Layer 2 of a small transformer language model trained on English Wikipedia (13 layers, counted from 0, width 64).
A neuron adds its activation times its output weights to the MLP's output. To switch it off is to set its activation to zero at one token and run the rest of the model.
A neuron's activation on a vector x is GELU(weights . x), where the dot is the dot product.

Input weights of the MLP neurons that the questions are about. A number n stands for (n - 128) times 0.0062.
n13: 144, 156, 130, 159, 118, 157, 131, 121, 104, 147, 134, 94, 120, 228, 143, 115, 158, 174, 131, 102, 85, 127, 120, 115, 200, 30, 131, 151, 147, 188, 95, 144, 118, 132, 117, 92, 122, 142, 99, 148, 221, 130, 119, 158, 61, 137, 170, 137, 128, 164, 123, 73, 168, 174, 159, 55, 155, 102, 166, 138, 72, 171, 134, 120
n20: 182, 126, 74, 114, 85, 159, 142, 136, 172, 136, 80, 122, 85, 188, 125, 97, 43, 217, 174, 124, 161, 110, 91, 132, 172, 141, 106, 91, 180, 148, 155, 22, 72, 181, 152, 181, 149, 88, 96, 142, 176, 154, 117, 132, 84, 121, 108, 134, 125, 139, 58, 71, 136, 160, 125, 125, 104, 123, 109, 248, 122, 152, 83, 231
n23: 132, 119, 74, 205, 87, 177, 116, 116, 33, 220, 76, 133, 110, 123, 124, 182, 174, 172, 109, 88, 117, 154, 122, 156, 146, 155, 123, 145, 148, 144, 109, 120, 154, 139, 122, 138, 155, 148, 40, 75, 108, 130, 107, 177, 150, 186, 81, 115, 133, 135, 108, 161, 112, 111, 118, 199, 141, 147, 76, 169, 73, 133, 101, 119
n93: 122, 134, 66, 168, 109, 138, 125, 73, 131, 139, 123, 137, 93, 131, 92, 106, 121, 103, 141, 161, 68, 112, 130, 181, 193, 114, 141, 99, 147, 64, 115, 103, 162, 202, 87, 148, 141, 84, 97, 158, 122, 133, 142, 139, 95, 142, 116, 96, 122, 177, 141, 65, 131, 100, 113, 143, 162, 106, 143, 227, 177, 139, 110, 236
n99: 152, 143, 117, 156, 101, 171, 143, 131, 148, 110, 97, 140, 139, 142, 137, 94, 169, 144, 148, 119, 93, 122, 111, 91, 211, 118, 139, 122, 143, 139, 69, 112, 167, 106, 87, 145, 92, 154, 123, 106, 203, 176, 89, 187, 101, 118, 120, 81, 130, 181, 136, 99, 176, 144, 137, 114, 162, 159, 160, 159, 98, 136, 73, 93
n106: 127, 122, 174, 154, 164, 103, 119, 144, 148, 157, 114, 145, 105, 145, 174, 171, 151, 108, 121, 129, 122, 81, 135, 136, 131, 104, 75, 181, 150, 124, 101, 150, 110, 179, 119, 110, 141, 138, 132, 112, 144, 127, 107, 160, 104, 118, 106, 127, 139, 123, 147, 95, 134, 104, 81, 169, 42, 66, 145, 94, 152, 189, 119, 126
n120: 121, 144, 100, 48, 139, 140, 104, 134, 135, 129, 58, 148, 145, 154, 110, 160, 127, 153, 104, 123, 124, 140, 116, 177, 79, 120, 120, 106, 143, 93, 127, 136, 121, 122, 95, 110, 115, 159, 183, 128, 237, 106, 130, 98, 121, 73, 112, 151, 89, 126, 181, 94, 160, 97, 155, 163, 109, 161, 165, 161, 200, 51, 113, 119
n121: 170, 163, 163, 188, 114, 92, 147, 94, 150, 150, 119, 213, 138, 130, 159, 138, 100, 91, 79, 148, 123, 76, 151, 149, 209, 95, 100, 57, 98, 128, 22, 128, 127, 45, 168, 93, 79, 143, 120, 130, 131, 151, 60, 52, 167, 141, 71, 80, 161, 182, 93, 110, 175, 117, 144, 162, 149, 134, 144, 169, 113, 168, 207, 215
n123: 102, 66, 65, 173, 100, 141, 154, 131, 132, 157, 138, 188, 54, 130, 164, 157, 120, 125, 117, 123, 161, 118, 148, 175, 176, 136, 75, 96, 150, 177, 134, 95, 203, 93, 137, 123, 176, 95, 112, 117, 112, 157, 120, 131, 95, 122, 124, 112, 110, 113, 158, 101, 193, 162, 133, 126, 122, 119, 85, 133, 136, 93, 188, 61
n160: 106, 118, 133, 150, 120, 133, 124, 121, 90, 144, 96, 131, 81, 132, 136, 99, 177, 129, 127, 151, 117, 140, 149, 120, 126, 137, 161, 127, 128, 150, 145, 116, 149, 145, 139, 117, 144, 151, 98, 126, 126, 157, 127, 148, 189, 179, 167, 109, 137, 102, 123, 104, 133, 113, 108, 76, 121, 79, 141, 106, 122, 149, 135, 149
n244: 129, 223, 64, 207, 129, 131, 151, 160, 175, 48, 136, 82, 95, 125, 121, 90, 99, 81, 49, 92, 178, 154, 97, 44, 120, 113, 128, 57, 141, 81, 154, 198, 92, 101, 144, 159, 110, 143, 148, 132, 136, 112, 94, 151, 144, 114, 124, 127, 226, 114, 136, 149, 144, 96, 108, 118, 116, 147, 144, 162, 65, 160, 179, 195

Output weights of the MLP neurons that the questions are about. A number n stands for (n - 128) times 0.0079.
n13: 121, 89, 249, 114, 115, 96, 129, 108, 41, 158, 113, 138, 136, 170, 145, 156, 87, 159, 191, 105, 121, 105, 131, 144, 61, 72, 149, 108, 154, 131, 110, 124, 100, 100, 187, 153, 149, 127, 211, 118, 133, 191, 30, 119, 147, 110, 83, 141, 108, 99, 146, 122, 147, 135, 121, 156, 23, 178, 154, 161, 95, 130, 129, 159
n20: 135, 86, 100, 157, 166, 133, 163, 112, 168, 87, 90, 162, 148, 183, 102, 23, 97, 136, 146, 128, 170, 128, 124, 126, 104, 217, 50, 115, 128, 100, 182, 70, 106, 140, 105, 201, 88, 180, 103, 220, 161, 67, 125, 136, 138, 155, 145, 123, 62, 104, 111, 146, 155, 179, 147, 166, 89, 113, 141, 136, 105, 108, 91, 137
n23: 176, 119, 150, 144, 152, 141, 122, 125, 126, 119, 147, 114, 91, 181, 75, 108, 145, 147, 114, 161, 131, 125, 112, 78, 104, 162, 187, 137, 103, 127, 91, 136, 124, 94, 156, 49, 184, 129, 149, 35, 141, 144, 142, 140, 111, 140, 196, 166, 79, 128, 122, 82, 166, 113, 139, 71, 137, 162, 139, 122, 172, 86, 136, 105
n93: 134, 127, 121, 129, 132, 117, 140, 109, 143, 26, 117, 158, 146, 147, 138, 106, 144, 129, 102, 111, 138, 180, 97, 67, 100, 150, 128, 161, 186, 112, 106, 75, 128, 100, 109, 122, 106, 202, 204, 151, 128, 93, 90, 127, 113, 128, 161, 164, 168, 153, 82, 103, 127, 198, 149, 135, 86, 131, 95, 111, 137, 169, 129, 110
n99: 90, 125, 188, 166, 93, 134, 131, 60, 116, 127, 98, 79, 188, 176, 189, 119, 131, 185, 169, 85, 85, 81, 102, 114, 77, 103, 128, 149, 132, 148, 146, 131, 134, 131, 172, 116, 93, 130, 147, 146, 190, 167, 95, 129, 94, 130, 106, 104, 84, 129, 166, 153, 142, 153, 133, 120, 74, 169, 162, 76, 175, 155, 92, 102
n106: 141, 121, 145, 109, 105, 97, 189, 152, 173, 110, 143, 90, 90, 117, 120, 178, 123, 127, 101, 122, 137, 153, 124, 56, 173, 135, 133, 153, 85, 82, 137, 137, 110, 112, 145, 78, 134, 85, 121, 109, 130, 102, 109, 95, 149, 107, 99, 174, 162, 90, 132, 113, 178, 183, 118, 131, 100, 185, 176, 107, 109, 147, 123, 174
n120: 132, 103, 97, 118, 135, 140, 111, 189, 134, 158, 97, 153, 116, 92, 139, 149, 87, 152, 88, 162, 140, 95, 114, 109, 177, 90, 122, 192, 133, 83, 114, 167, 198, 100, 133, 141, 93, 111, 143, 93, 152, 160, 176, 134, 109, 147, 114, 77, 117, 77, 81, 139, 175, 144, 141, 70, 131, 66, 137, 126, 185, 134, 166, 119
n121: 129, 111, 112, 171, 25, 85, 150, 179, 166, 98, 221, 119, 215, 154, 90, 117, 127, 148, 81, 171, 138, 119, 159, 127, 145, 117, 108, 82, 49, 81, 62, 179, 209, 110, 81, 83, 129, 136, 176, 116, 110, 101, 98, 32, 214, 162, 122, 133, 194, 202, 72, 53, 99, 90, 92, 77, 197, 120, 155, 234, 123, 100, 182, 162
n123: 138, 130, 119, 157, 81, 133, 126, 127, 172, 77, 152, 124, 137, 118, 160, 159, 186, 127, 159, 163, 148, 53, 127, 122, 142, 101, 111, 102, 91, 147, 135, 159, 155, 125, 64, 161, 129, 125, 118, 114, 112, 134, 157, 102, 138, 111, 160, 96, 131, 162, 166, 160, 113, 128, 149, 115, 76, 154, 156, 101, 108, 109, 98, 40
n160: 87, 158, 115, 141, 165, 159, 128, 100, 165, 141, 132, 131, 113, 93, 114, 155, 103, 88, 142, 124, 136, 87, 112, 147, 142, 154, 92, 136, 131, 119, 100, 150, 116, 128, 109, 127, 147, 138, 153, 113, 138, 172, 161, 122, 146, 108, 158, 139, 77, 101, 96, 145, 109, 124, 131, 210, 116, 134, 74, 118, 128, 150, 111, 126
n244: 78, 78, 160, 127, 126, 104, 117, 135, 96, 97, 31, 143, 122, 164, 181, 110, 124, 143, 90, 163, 129, 143, 166, 89, 133, 91, 164, 130, 145, 138, 182, 136, 163, 105, 162, 156, 62, 116, 123, 179, 122, 161, 70, 165, 114, 163, 92, 135, 97, 155, 65, 147, 83, 111, 145, 200, 130, 114, 31, 159, 142, 111, 205, 168

Each question names a token from some text and the token that comes next. It shows the vector x that enters the MLP there. A number n stands for (n - 128) times 0.023.

Then comes g, the gradient of the next token's log-probability with respect to the MLP's output, scaled to length 1. A neuron's effect is roughly proportional to its activation times (output weights . g). A number n stands for (n - 128) times 0.0036.

" el", then "imi"
x: 85, 138, 132, 182, 169, 135, 133, 118, 182, 138, 116, 78, 192, 76, 164, 176, 100, 183, 113, 142, 113, 147, 169, 133, 84, 150, 166, 168, 88, 89, 127, 55, 158, 146, 45, 105, 130, 110, 112, 146, 68, 193, 156, 88, 116, 130, 69, 174, 126, 121, 87, 113, 99, 130, 169, 67, 148, 134, 121, 95, 133, 122, 127, 129
g: 156, 88, 60, 98, 79, 74, 195, 118, 74, 107, 80, 68, 185, 141, 131, 225, 130, 155, 164, 82, 119, 141, 119, 133, 138, 137, 95, 140, 190, 119, 156, 106, 103, 169, 139, 201, 163, 144, 118, 135, 130, 141, 116, 112, 174, 143, 67, 134, 143, 116, 131, 158, 152, 79, 141, 111, 146, 100, 141, 113, 153, 102, 135, 77
Switching off which neuron hurts the next token most? n23

" in", then " the"
x: 106, 143, 160, 161, 165, 118, 156, 112, 186, 97, 123, 96, 174, 101, 171, 183, 80, 185, 115, 112, 102, 146, 155, 149, 71, 160, 157, 143, 70, 116, 143, 46, 190, 103, 45, 145, 124, 113, 167, 182, 58, 193, 136, 108, 116, 109, 76, 164, 119, 109, 129, 107, 103, 126, 142, 82, 137, 117, 123, 105, 102, 123, 119, 138
g: 111, 113, 156, 100, 162, 134, 135, 108, 123, 179, 115, 156, 66, 41, 87, 84, 80, 114, 195, 171, 160, 131, 165, 147, 76, 142, 112, 167, 103, 147, 116, 119, 136, 97, 83, 161, 69, 100, 172, 145, 115, 148, 81, 125, 148, 72, 170, 163, 91, 144, 159, 128, 172, 147, 159, 100, 116, 96, 120, 180, 92, 163, 192, 135
Switching off which neuron hurts the next token most? n99

" 2001", then "."
x: 113, 128, 143, 172, 162, 110, 135, 128, 193, 71, 104, 116, 179, 66, 167, 179, 102, 182, 111, 103, 108, 173, 199, 161, 91, 102, 139, 158, 92, 85, 141, 51, 194, 115, 54, 128, 126, 123, 115, 184, 56, 207, 160, 132, 105, 108, 102, 156, 139, 103, 88, 130, 120, 111, 138, 91, 136, 113, 131, 112, 114, 124, 106, 140
g: 82, 103, 119, 157, 91, 149, 61, 136, 128, 122, 117, 112, 130, 107, 118, 163, 134, 147, 172, 123, 156, 66, 129, 55, 131, 102, 75, 157, 185, 163, 119, 92, 167, 137, 154, 117, 156, 127, 94, 100, 77, 100, 146, 208, 19, 198, 111, 124, 114, 97, 129, 151, 140, 175, 155, 139, 160, 121, 115, 143, 170, 130, 155, 164
Switching off which neuron hurts the next token most? n121

" while", then " in"
x: 93, 160, 160, 179, 179, 110, 138, 117, 176, 84, 107, 108, 189, 90, 157, 180, 60, 165, 95, 122, 112, 156, 173, 171, 83, 128, 161, 155, 79, 109, 118, 40, 198, 121, 55, 114, 122, 112, 138, 174, 70, 189, 108, 89, 118, 116, 97, 170, 156, 91, 102, 122, 110, 127, 144, 84, 142, 128, 113, 114, 90, 133, 148, 166
g: 139, 102, 136, 176, 125, 163, 147, 168, 135, 177, 128, 122, 179, 130, 134, 142, 135, 92, 80, 128, 167, 153, 82, 76, 184, 103, 114, 162, 129, 103, 100, 127, 135, 154, 149, 70, 94, 139, 55, 167, 73, 94, 105, 187, 159, 130, 125, 119, 136, 56, 108, 128, 82, 125, 86, 153, 151, 125, 141, 191, 221, 99, 113, 82
Switching off which neuron hurts the next token most? n121

" Oklahoma", then " City"
x: 118, 108, 158, 182, 166, 120, 146, 112, 151, 102, 107, 75, 199, 88, 134, 166, 109, 173, 80, 107, 117, 170, 193, 142, 87, 124, 150, 190, 89, 118, 138, 48, 198, 101, 50, 99, 144, 133, 94, 194, 93, 213, 145, 144, 119, 99, 90, 153, 150, 95, 106, 147, 95, 141, 118, 80, 146, 127, 148, 119, 119, 119, 110, 123
g: 95, 108, 109, 118, 150, 142, 140, 131, 192, 183, 141, 93, 93, 176, 139, 33, 100, 147, 121, 148, 142, 133, 117, 183, 118, 125, 132, 163, 131, 155, 105, 149, 130, 159, 193, 130, 108, 49, 175, 113, 133, 131, 131, 117, 195, 99, 151, 123, 82, 164, 92, 175, 132, 125, 83, 70, 95, 185, 143, 123, 53, 88, 100, 131
Switching off which neuron hurts the next token most? n93

" der", then "ive"
x: 99, 148, 158, 159, 182, 134, 167, 131, 156, 107, 115, 86, 190, 99, 153, 167, 102, 169, 132, 140, 118, 143, 175, 117, 83, 144, 167, 178, 68, 107, 134, 44, 166, 110, 53, 138, 127, 115, 121, 164, 82, 199, 165, 112, 95, 129, 46, 184, 152, 111, 106, 104, 78, 147, 137, 71, 116, 143, 100, 94, 132, 120, 125, 124
g: 140, 54, 76, 134, 108, 114, 146, 193, 99, 164, 143, 133, 123, 78, 107, 144, 99, 37, 126, 168, 105, 179, 120, 130, 67, 172, 126, 162, 115, 149, 137, 88, 121, 141, 133, 154, 123, 148, 94, 155, 111, 176, 93, 121, 109, 49, 114, 142, 193, 129, 157, 151, 132, 121, 139, 128, 124, 153, 185, 185, 144, 122, 160, 46
Switching off which neuron hurts the next token most? n99

" of", then " nuclear"
x: 105, 159, 172, 178, 172, 131, 136, 123, 174, 117, 121, 99, 169, 106, 168, 169, 72, 168, 108, 111, 131, 162, 179, 149, 74, 139, 135, 119, 73, 111, 152, 43, 203, 105, 42, 137, 135, 109, 166, 155, 65, 191, 134, 122, 115, 115, 65, 189, 146, 110, 117, 97, 98, 133, 133, 76, 133, 103, 135, 108, 100, 123, 119, 142
g: 159, 132, 165, 96, 183, 106, 80, 94, 102, 144, 93, 117, 108, 171, 156, 185, 145, 137, 106, 186, 112, 61, 78, 92, 76, 138, 194, 96, 130, 110, 110, 123, 144, 75, 126, 98, 67, 106, 138, 68, 126, 146, 156, 123, 116, 164, 106, 140, 154, 122, 140, 118, 80, 172, 128, 150, 117, 214, 149, 156, 209, 125, 120, 152
Switching off which neuron hurts the next token most? n20

" could", then " der"
x: 93, 122, 174, 168, 171, 137, 136, 95, 163, 103, 127, 72, 204, 100, 141, 169, 96, 162, 125, 103, 108, 149, 198, 153, 70, 136, 164, 135, 80, 111, 129, 38, 161, 97, 44, 109, 139, 131, 156, 178, 90, 213, 128, 118, 103, 119, 79, 163, 161, 117, 134, 119, 95, 135, 158, 86, 104, 112, 102, 116, 99, 138, 150, 142
g: 139, 165, 184, 147, 87, 114, 119, 205, 80, 121, 109, 125, 112, 77, 118, 155, 131, 114, 165, 98, 173, 81, 118, 144, 128, 114, 142, 82, 83, 173, 176, 166, 124, 101, 75, 166, 113, 193, 98, 120, 124, 109, 125, 130, 146, 168, 129, 105, 113, 54, 147, 62, 130, 168, 142, 93, 186, 140, 96, 169, 98, 89, 136, 198
Which two neurons, each switched off alone, lower its probability most, in order? n93, n99

" the", then " ten"
x: 99, 146, 147, 180, 170, 124, 116, 127, 179, 114, 125, 81, 150, 83, 172, 179, 79, 187, 96, 126, 120, 160, 145, 170, 80, 124, 149, 136, 90, 119, 149, 39, 209, 92, 56, 113, 126, 132, 136, 149, 57, 212, 131, 128, 115, 118, 72, 156, 136, 116, 96, 118, 95, 140, 137, 84, 160, 123, 118, 113, 121, 123, 120, 129
g: 132, 158, 145, 174, 102, 146, 217, 114, 142, 110, 129, 193, 152, 128, 142, 160, 161, 117, 150, 110, 143, 111, 90, 137, 122, 149, 53, 92, 64, 107, 173, 126, 150, 113, 117, 59, 124, 161, 151, 157, 168, 166, 113, 158, 132, 145, 113, 113, 137, 75, 116, 118, 167, 80, 157, 120, 137, 61, 122, 13, 131, 111, 154, 107
Switching off which neuron hurts the next token most? n123

" episode", then " featured"
x: 101, 128, 161, 173, 173, 114, 140, 123, 169, 95, 102, 82, 169, 107, 163, 167, 58, 188, 84, 128, 149, 181, 199, 171, 105, 127, 140, 152, 82, 77, 131, 49, 197, 133, 55, 116, 152, 112, 122, 184, 71, 186, 129, 139, 89, 128, 90, 155, 172, 105, 137, 131, 92, 97, 147, 83, 126, 120, 137, 90, 115, 134, 118, 118
g: 83, 180, 139, 85, 119, 121, 151, 77, 97, 76, 65, 139, 160, 102, 118, 115, 197, 115, 145, 150, 115, 181, 123, 151, 168, 137, 155, 154, 134, 139, 159, 153, 149, 143, 178, 167, 150, 185, 141, 144, 115, 141, 104, 158, 105, 169, 86, 93, 107, 40, 87, 144, 120, 106, 72, 152, 95, 112, 75, 179, 86, 73, 161, 151
Which two neurons, each switched off alone, lower its probability most, in order? n23, n121

" 11", then " attacks"
x: 81, 128, 174, 183, 159, 120, 149, 120, 164, 104, 105, 99, 180, 76, 167, 169, 101, 179, 108, 113, 102, 159, 170, 155, 92, 106, 165, 152, 83, 91, 131, 23, 193, 121, 52, 144, 158, 125, 127, 181, 39, 198, 151, 135, 126, 115, 102, 158, 164, 84, 104, 88, 113, 126, 169, 80, 128, 111, 137, 116, 107, 104, 122, 130
g: 116, 76, 104, 179, 152, 130, 99, 88, 163, 130, 128, 145, 106, 152, 132, 73, 163, 135, 171, 191, 104, 58, 125, 126, 131, 139, 140, 135, 154, 108, 76, 102, 125, 126, 176, 108, 98, 125, 111, 59, 148, 205, 133, 152, 104, 132, 182, 122, 114, 143, 84, 87, 120, 162, 192, 185, 122, 129, 122, 68, 124, 63, 200, 140
Switching off which neuron hurts the next token most? n160

" Ren", then "e"
x: 126, 121, 143, 163, 169, 126, 140, 135, 150, 114, 113, 93, 164, 74, 128, 168, 97, 177, 96, 107, 138, 150, 247, 131, 74, 138, 164, 171, 67, 114, 131, 51, 179, 159, 54, 111, 153, 141, 120, 188, 71, 203, 151, 112, 114, 136, 77, 147, 146, 96, 136, 107, 112, 144, 121, 56, 156, 117, 124, 108, 88, 134, 122, 103
g: 130, 114, 168, 91, 139, 166, 107, 78, 121, 100, 119, 92, 126, 202, 125, 112, 83, 66, 147, 151, 197, 135, 187, 152, 142, 134, 166, 130, 206, 107, 68, 128, 102, 101, 139, 201, 138, 94, 127, 123, 82, 163, 94, 128, 150, 49, 92, 132, 99, 155, 142, 182, 89, 143, 89, 135, 134, 145, 145, 137, 87, 117, 110, 178
Switching off which neuron hurts the next token most? n160

" at", then " time"
x: 132, 143, 179, 166, 169, 110, 137, 110, 185, 96, 103, 109, 182, 79, 150, 168, 68, 174, 110, 104, 117, 149, 177, 165, 64, 149, 160, 142, 85, 115, 134, 64, 184, 94, 43, 122, 128, 121, 151, 184, 80, 200, 137, 132, 119, 106, 60, 172, 129, 110, 122, 99, 102, 144, 141, 82, 140, 133, 136, 96, 100, 136, 117, 135
g: 63, 100, 118, 144, 115, 111, 143, 102, 161, 132, 203, 122, 103, 124, 128, 145, 107, 193, 165, 184, 122, 88, 72, 202, 149, 148, 155, 174, 162, 105, 118, 92, 126, 110, 140, 134, 79, 69, 133, 113, 111, 122, 173, 127, 190, 164, 144, 143, 140, 165, 104, 145, 128, 88, 102, 108, 52, 81, 131, 105, 185, 152, 121, 60
Which neuron, switched off, raises the next token's probability most? n123

" for", then " re"
x: 107, 157, 176, 166, 167, 127, 147, 111, 182, 102, 118, 90, 185, 98, 156, 178, 68, 173, 110, 108, 131, 151, 165, 165, 51, 150, 148, 136, 81, 90, 141, 44, 183, 91, 46, 129, 122, 123, 145, 168, 72, 202, 126, 118, 115, 113, 83, 173, 132, 103, 137, 101, 108, 137, 140, 85, 135, 115, 131, 114, 92, 137, 119, 152
g: 54, 45, 121, 155, 144, 112, 85, 128, 87, 84, 106, 83, 162, 139, 112, 122, 122, 121, 107, 104, 99, 73, 161, 192, 143, 175, 153, 129, 215, 106, 70, 112, 154, 133, 157, 131, 130, 99, 140, 148, 81, 153, 130, 109, 93, 191, 177, 157, 153, 183, 89, 115, 175, 117, 124, 128, 126, 93, 131, 183, 160, 123, 167, 119
Which two neurons, each switched off alone, lower its probability most, in order? n106, n123

"t", then "un"
x: 118, 149, 171, 170, 167, 131, 158, 151, 167, 117, 122, 94, 183, 75, 141, 165, 89, 169, 112, 127, 121, 146, 199, 151, 90, 130, 153, 128, 46, 106, 143, 5, 190, 115, 47, 136, 131, 131, 123, 168, 72, 193, 157, 128, 114, 121, 69, 159, 159, 99, 97, 111, 110, 165, 133, 76, 113, 114, 115, 111, 105, 95, 142, 135
g: 138, 60, 162, 107, 92, 118, 162, 89, 75, 167, 118, 102, 109, 86, 103, 161, 177, 170, 112, 154, 118, 139, 110, 179, 145, 127, 141, 71, 131, 114, 147, 180, 135, 145, 75, 169, 117, 155, 112, 151, 163, 129, 144, 165, 109, 169, 96, 56, 106, 73, 211, 92, 80, 144, 115, 140, 122, 187, 161, 101, 152, 173, 100, 88
Which neuron, switched off, raises the next token's probability most? n99

" many", then " of"
x: 80, 139, 146, 174, 167, 129, 157, 127, 173, 126, 106, 79, 179, 75, 177, 177, 76, 183, 124, 120, 111, 158, 148, 160, 76, 117, 146, 156, 91, 101, 152, 32, 210, 104, 55, 117, 117, 122, 135, 167, 53, 198, 141, 106, 109, 117, 106, 170, 153, 96, 115, 114, 88, 126, 146, 80, 122, 118, 122, 104, 113, 118, 151, 138
g: 101, 141, 48, 125, 85, 59, 188, 150, 101, 57, 102, 94, 146, 120, 113, 217, 167, 152, 147, 145, 171, 163, 88, 106, 160, 114, 80, 155, 97, 106, 144, 125, 124, 184, 125, 124, 143, 154, 131, 181, 145, 86, 131, 121, 131, 157, 109, 66, 170, 92, 124, 133, 153, 82, 121, 137, 157, 149, 144, 76, 121, 170, 179, 107
Which neuron, switched off, raises the next token's probability most? n106

"si", then "ti"
x: 119, 137, 173, 159, 181, 128, 130, 140, 146, 102, 116, 120, 188, 112, 150, 165, 87, 164, 88, 122, 117, 131, 201, 131, 108, 155, 152, 181, 30, 94, 124, 26, 173, 128, 45, 105, 131, 132, 135, 174, 56, 206, 155, 141, 117, 106, 76, 150, 119, 120, 133, 130, 105, 159, 142, 99, 133, 106, 141, 91, 100, 107, 130, 134
g: 111, 92, 90, 114, 123, 96, 127, 127, 158, 119, 153, 80, 129, 68, 120, 112, 77, 97, 101, 94, 161, 126, 168, 136, 140, 143, 166, 192, 177, 96, 148, 106, 150, 164, 103, 177, 117, 112, 101, 130, 100, 50, 77, 105, 124, 73, 181, 160, 177, 122, 129, 158, 218, 104, 88, 102, 191, 166, 136, 182, 142, 136, 157, 112
Switching off which neuron hurts the next token most? n99

"ician", then " and"
x: 86, 146, 157, 168, 174, 108, 147, 136, 168, 80, 115, 95, 177, 128, 164, 158, 56, 163, 116, 129, 142, 177, 221, 128, 52, 114, 138, 160, 80, 81, 133, 53, 171, 126, 49, 144, 127, 130, 117, 154, 100, 209, 149, 135, 98, 97, 106, 164, 158, 106, 114, 153, 100, 146, 134, 76, 129, 103, 125, 98, 114, 112, 126, 148
g: 92, 136, 218, 186, 98, 169, 139, 139, 120, 130, 132, 182, 80, 130, 149, 208, 140, 72, 127, 168, 133, 122, 134, 102, 85, 122, 88, 86, 113, 103, 132, 120, 130, 106, 101, 90, 183, 140, 141, 87, 137, 133, 74, 85, 169, 114, 109, 63, 161, 121, 60, 136, 140, 160, 117, 131, 130, 180, 112, 73, 181, 154, 149, 167
Switching off which neuron hurts the next token most? n20

"imi", then "la"
x: 103, 145, 165, 163, 178, 107, 141, 145, 159, 99, 106, 133, 195, 122, 147, 167, 74, 177, 88, 133, 118, 158, 206, 142, 102, 154, 173, 178, 65, 106, 129, 54, 166, 159, 51, 89, 151, 97, 125, 171, 60, 196, 149, 108, 105, 127, 88, 147, 137, 100, 106, 115, 82, 159, 122, 83, 129, 105, 137, 100, 86, 120, 128, 123
g: 107, 129, 128, 104, 139, 111, 156, 114, 127, 227, 117, 103, 122, 150, 100, 120, 91, 110, 130, 153, 114, 163, 78, 159, 122, 138, 181, 137, 143, 177, 101, 112, 138, 109, 142, 155, 136, 95, 187, 141, 140, 129, 106, 124, 173, 152, 26, 124, 162, 133, 82, 170, 66, 160, 174, 93, 128, 114, 111, 69, 183, 150, 120, 37
Which neuron, switched off, raises the next token's probability most? n13

" |", then " Canadian"
x: 95, 145, 182, 187, 165, 134, 147, 98, 173, 83, 107, 78, 169, 126, 159, 169, 90, 180, 88, 96, 110, 163, 176, 148, 100, 92, 168, 157, 60, 95, 144, 49, 166, 119, 53, 123, 128, 127, 144, 191, 83, 198, 144, 113, 94, 129, 82, 168, 138, 110, 109, 111, 115, 174, 144, 81, 150, 129, 121, 112, 111, 120, 101, 129
g: 123, 104, 156, 152, 113, 107, 165, 90, 169, 88, 97, 168, 39, 133, 151, 226, 118, 73, 170, 145, 123, 175, 66, 79, 105, 87, 103, 130, 119, 132, 172, 166, 135, 100, 132, 140, 131, 194, 134, 108, 124, 133, 133, 154, 102, 173, 129, 60, 88, 103, 101, 119, 83, 101, 166, 154, 103, 131, 143, 139, 139, 153, 153, 189
Switching off which neuron hurts the next token most? n13

"nt", then " Al"
x: 108, 170, 155, 167, 169, 129, 140, 142, 183, 117, 125, 79, 173, 87, 155, 169, 70, 166, 105, 141, 175, 164, 211, 155, 73, 129, 139, 150, 54, 112, 142, 29, 160, 112, 53, 121, 123, 110, 107, 155, 77, 198, 164, 138, 123, 108, 66, 153, 140, 107, 81, 111, 108, 157, 132, 77, 109, 106, 128, 105, 111, 114, 142, 146
g: 85, 105, 98, 146, 145, 100, 145, 93, 124, 179, 128, 130, 134, 141, 101, 97, 113, 147, 135, 99, 123, 111, 82, 147, 110, 123, 134, 125, 208, 107, 162, 67, 155, 161, 149, 199, 73, 144, 199, 86, 113, 73, 49, 78, 153, 75, 139, 154, 170, 137, 158, 157, 175, 190, 77, 112, 142, 133, 134, 152, 144, 138, 80, 148
Switching off which neuron hurts the next token most? n20

" three", then " or"
x: 79, 146, 164, 191, 164, 118, 150, 116, 167, 131, 97, 81, 178, 57, 174, 163, 70, 181, 110, 120, 124, 168, 154, 157, 72, 117, 155, 150, 84, 92, 145, 38, 199, 114, 52, 114, 130, 133, 134, 164, 55, 193, 159, 126, 118, 126, 105, 174, 156, 97, 110, 118, 109, 125, 159, 78, 106, 124, 131, 95, 115, 125, 139, 116
g: 80, 153, 171, 135, 89, 91, 138, 87, 86, 104, 96, 98, 159, 120, 135, 178, 152, 132, 173, 151, 104, 170, 145, 85, 146, 140, 91, 126, 127, 95, 159, 158, 112, 144, 40, 160, 177, 165, 101, 203, 152, 104, 152, 154, 142, 173, 76, 73, 132, 63, 122, 171, 144, 89, 73, 119, 130, 115, 96, 122, 179, 175, 146, 111
Switching off which neuron hurts the next token most? n23

"\n\n", then "="
x: 98, 152, 157, 178, 168, 98, 126, 99, 149, 90, 96, 96, 163, 84, 168, 180, 44, 176, 76, 119, 110, 160, 164, 178, 108, 147, 162, 144, 79, 116, 139, 41, 178, 138, 64, 125, 141, 130, 140, 186, 70, 191, 144, 124, 84, 140, 90, 208, 139, 97, 119, 128, 101, 168, 136, 82, 136, 97, 108, 110, 103, 115, 119, 148
g: 100, 99, 111, 116, 83, 199, 119, 135, 160, 111, 105, 133, 126, 121, 130, 41, 101, 196, 126, 119, 108, 130, 86, 147, 124, 169, 105, 167, 122, 101, 191, 101, 167, 104, 141, 104, 130, 192, 133, 198, 153, 156, 74, 72, 122, 108, 176, 121, 135, 178, 148, 175, 142, 118, 74, 111, 135, 66, 183, 110, 101, 98, 167, 117
Switching off which neuron hurts the next token most? n20

"igi", then "on"
x: 106, 127, 148, 157, 171, 135, 154, 141, 154, 92, 127, 117, 175, 128, 151, 170, 70, 188, 110, 133, 130, 142, 209, 136, 89, 150, 122, 175, 61, 90, 137, 38, 182, 131, 36, 124, 155, 107, 106, 163, 55, 205, 151, 134, 100, 110, 92, 141, 119, 127, 106, 134, 81, 160, 115, 89, 114, 123, 129, 123, 114, 116, 140, 126
g: 169, 153, 144, 99, 180, 125, 88, 154, 81, 109, 137, 120, 70, 134, 117, 87, 171, 139, 130, 59, 99, 115, 147, 167, 145, 159, 166, 115, 109, 140, 119, 129, 130, 91, 110, 158, 125, 83, 141, 146, 89, 129, 172, 182, 149, 131, 108, 166, 130, 171, 104, 129, 128, 152, 148, 117, 84, 96, 109, 204, 203, 148, 38, 44
Which neuron, switched off, raises the next token's probability most? n23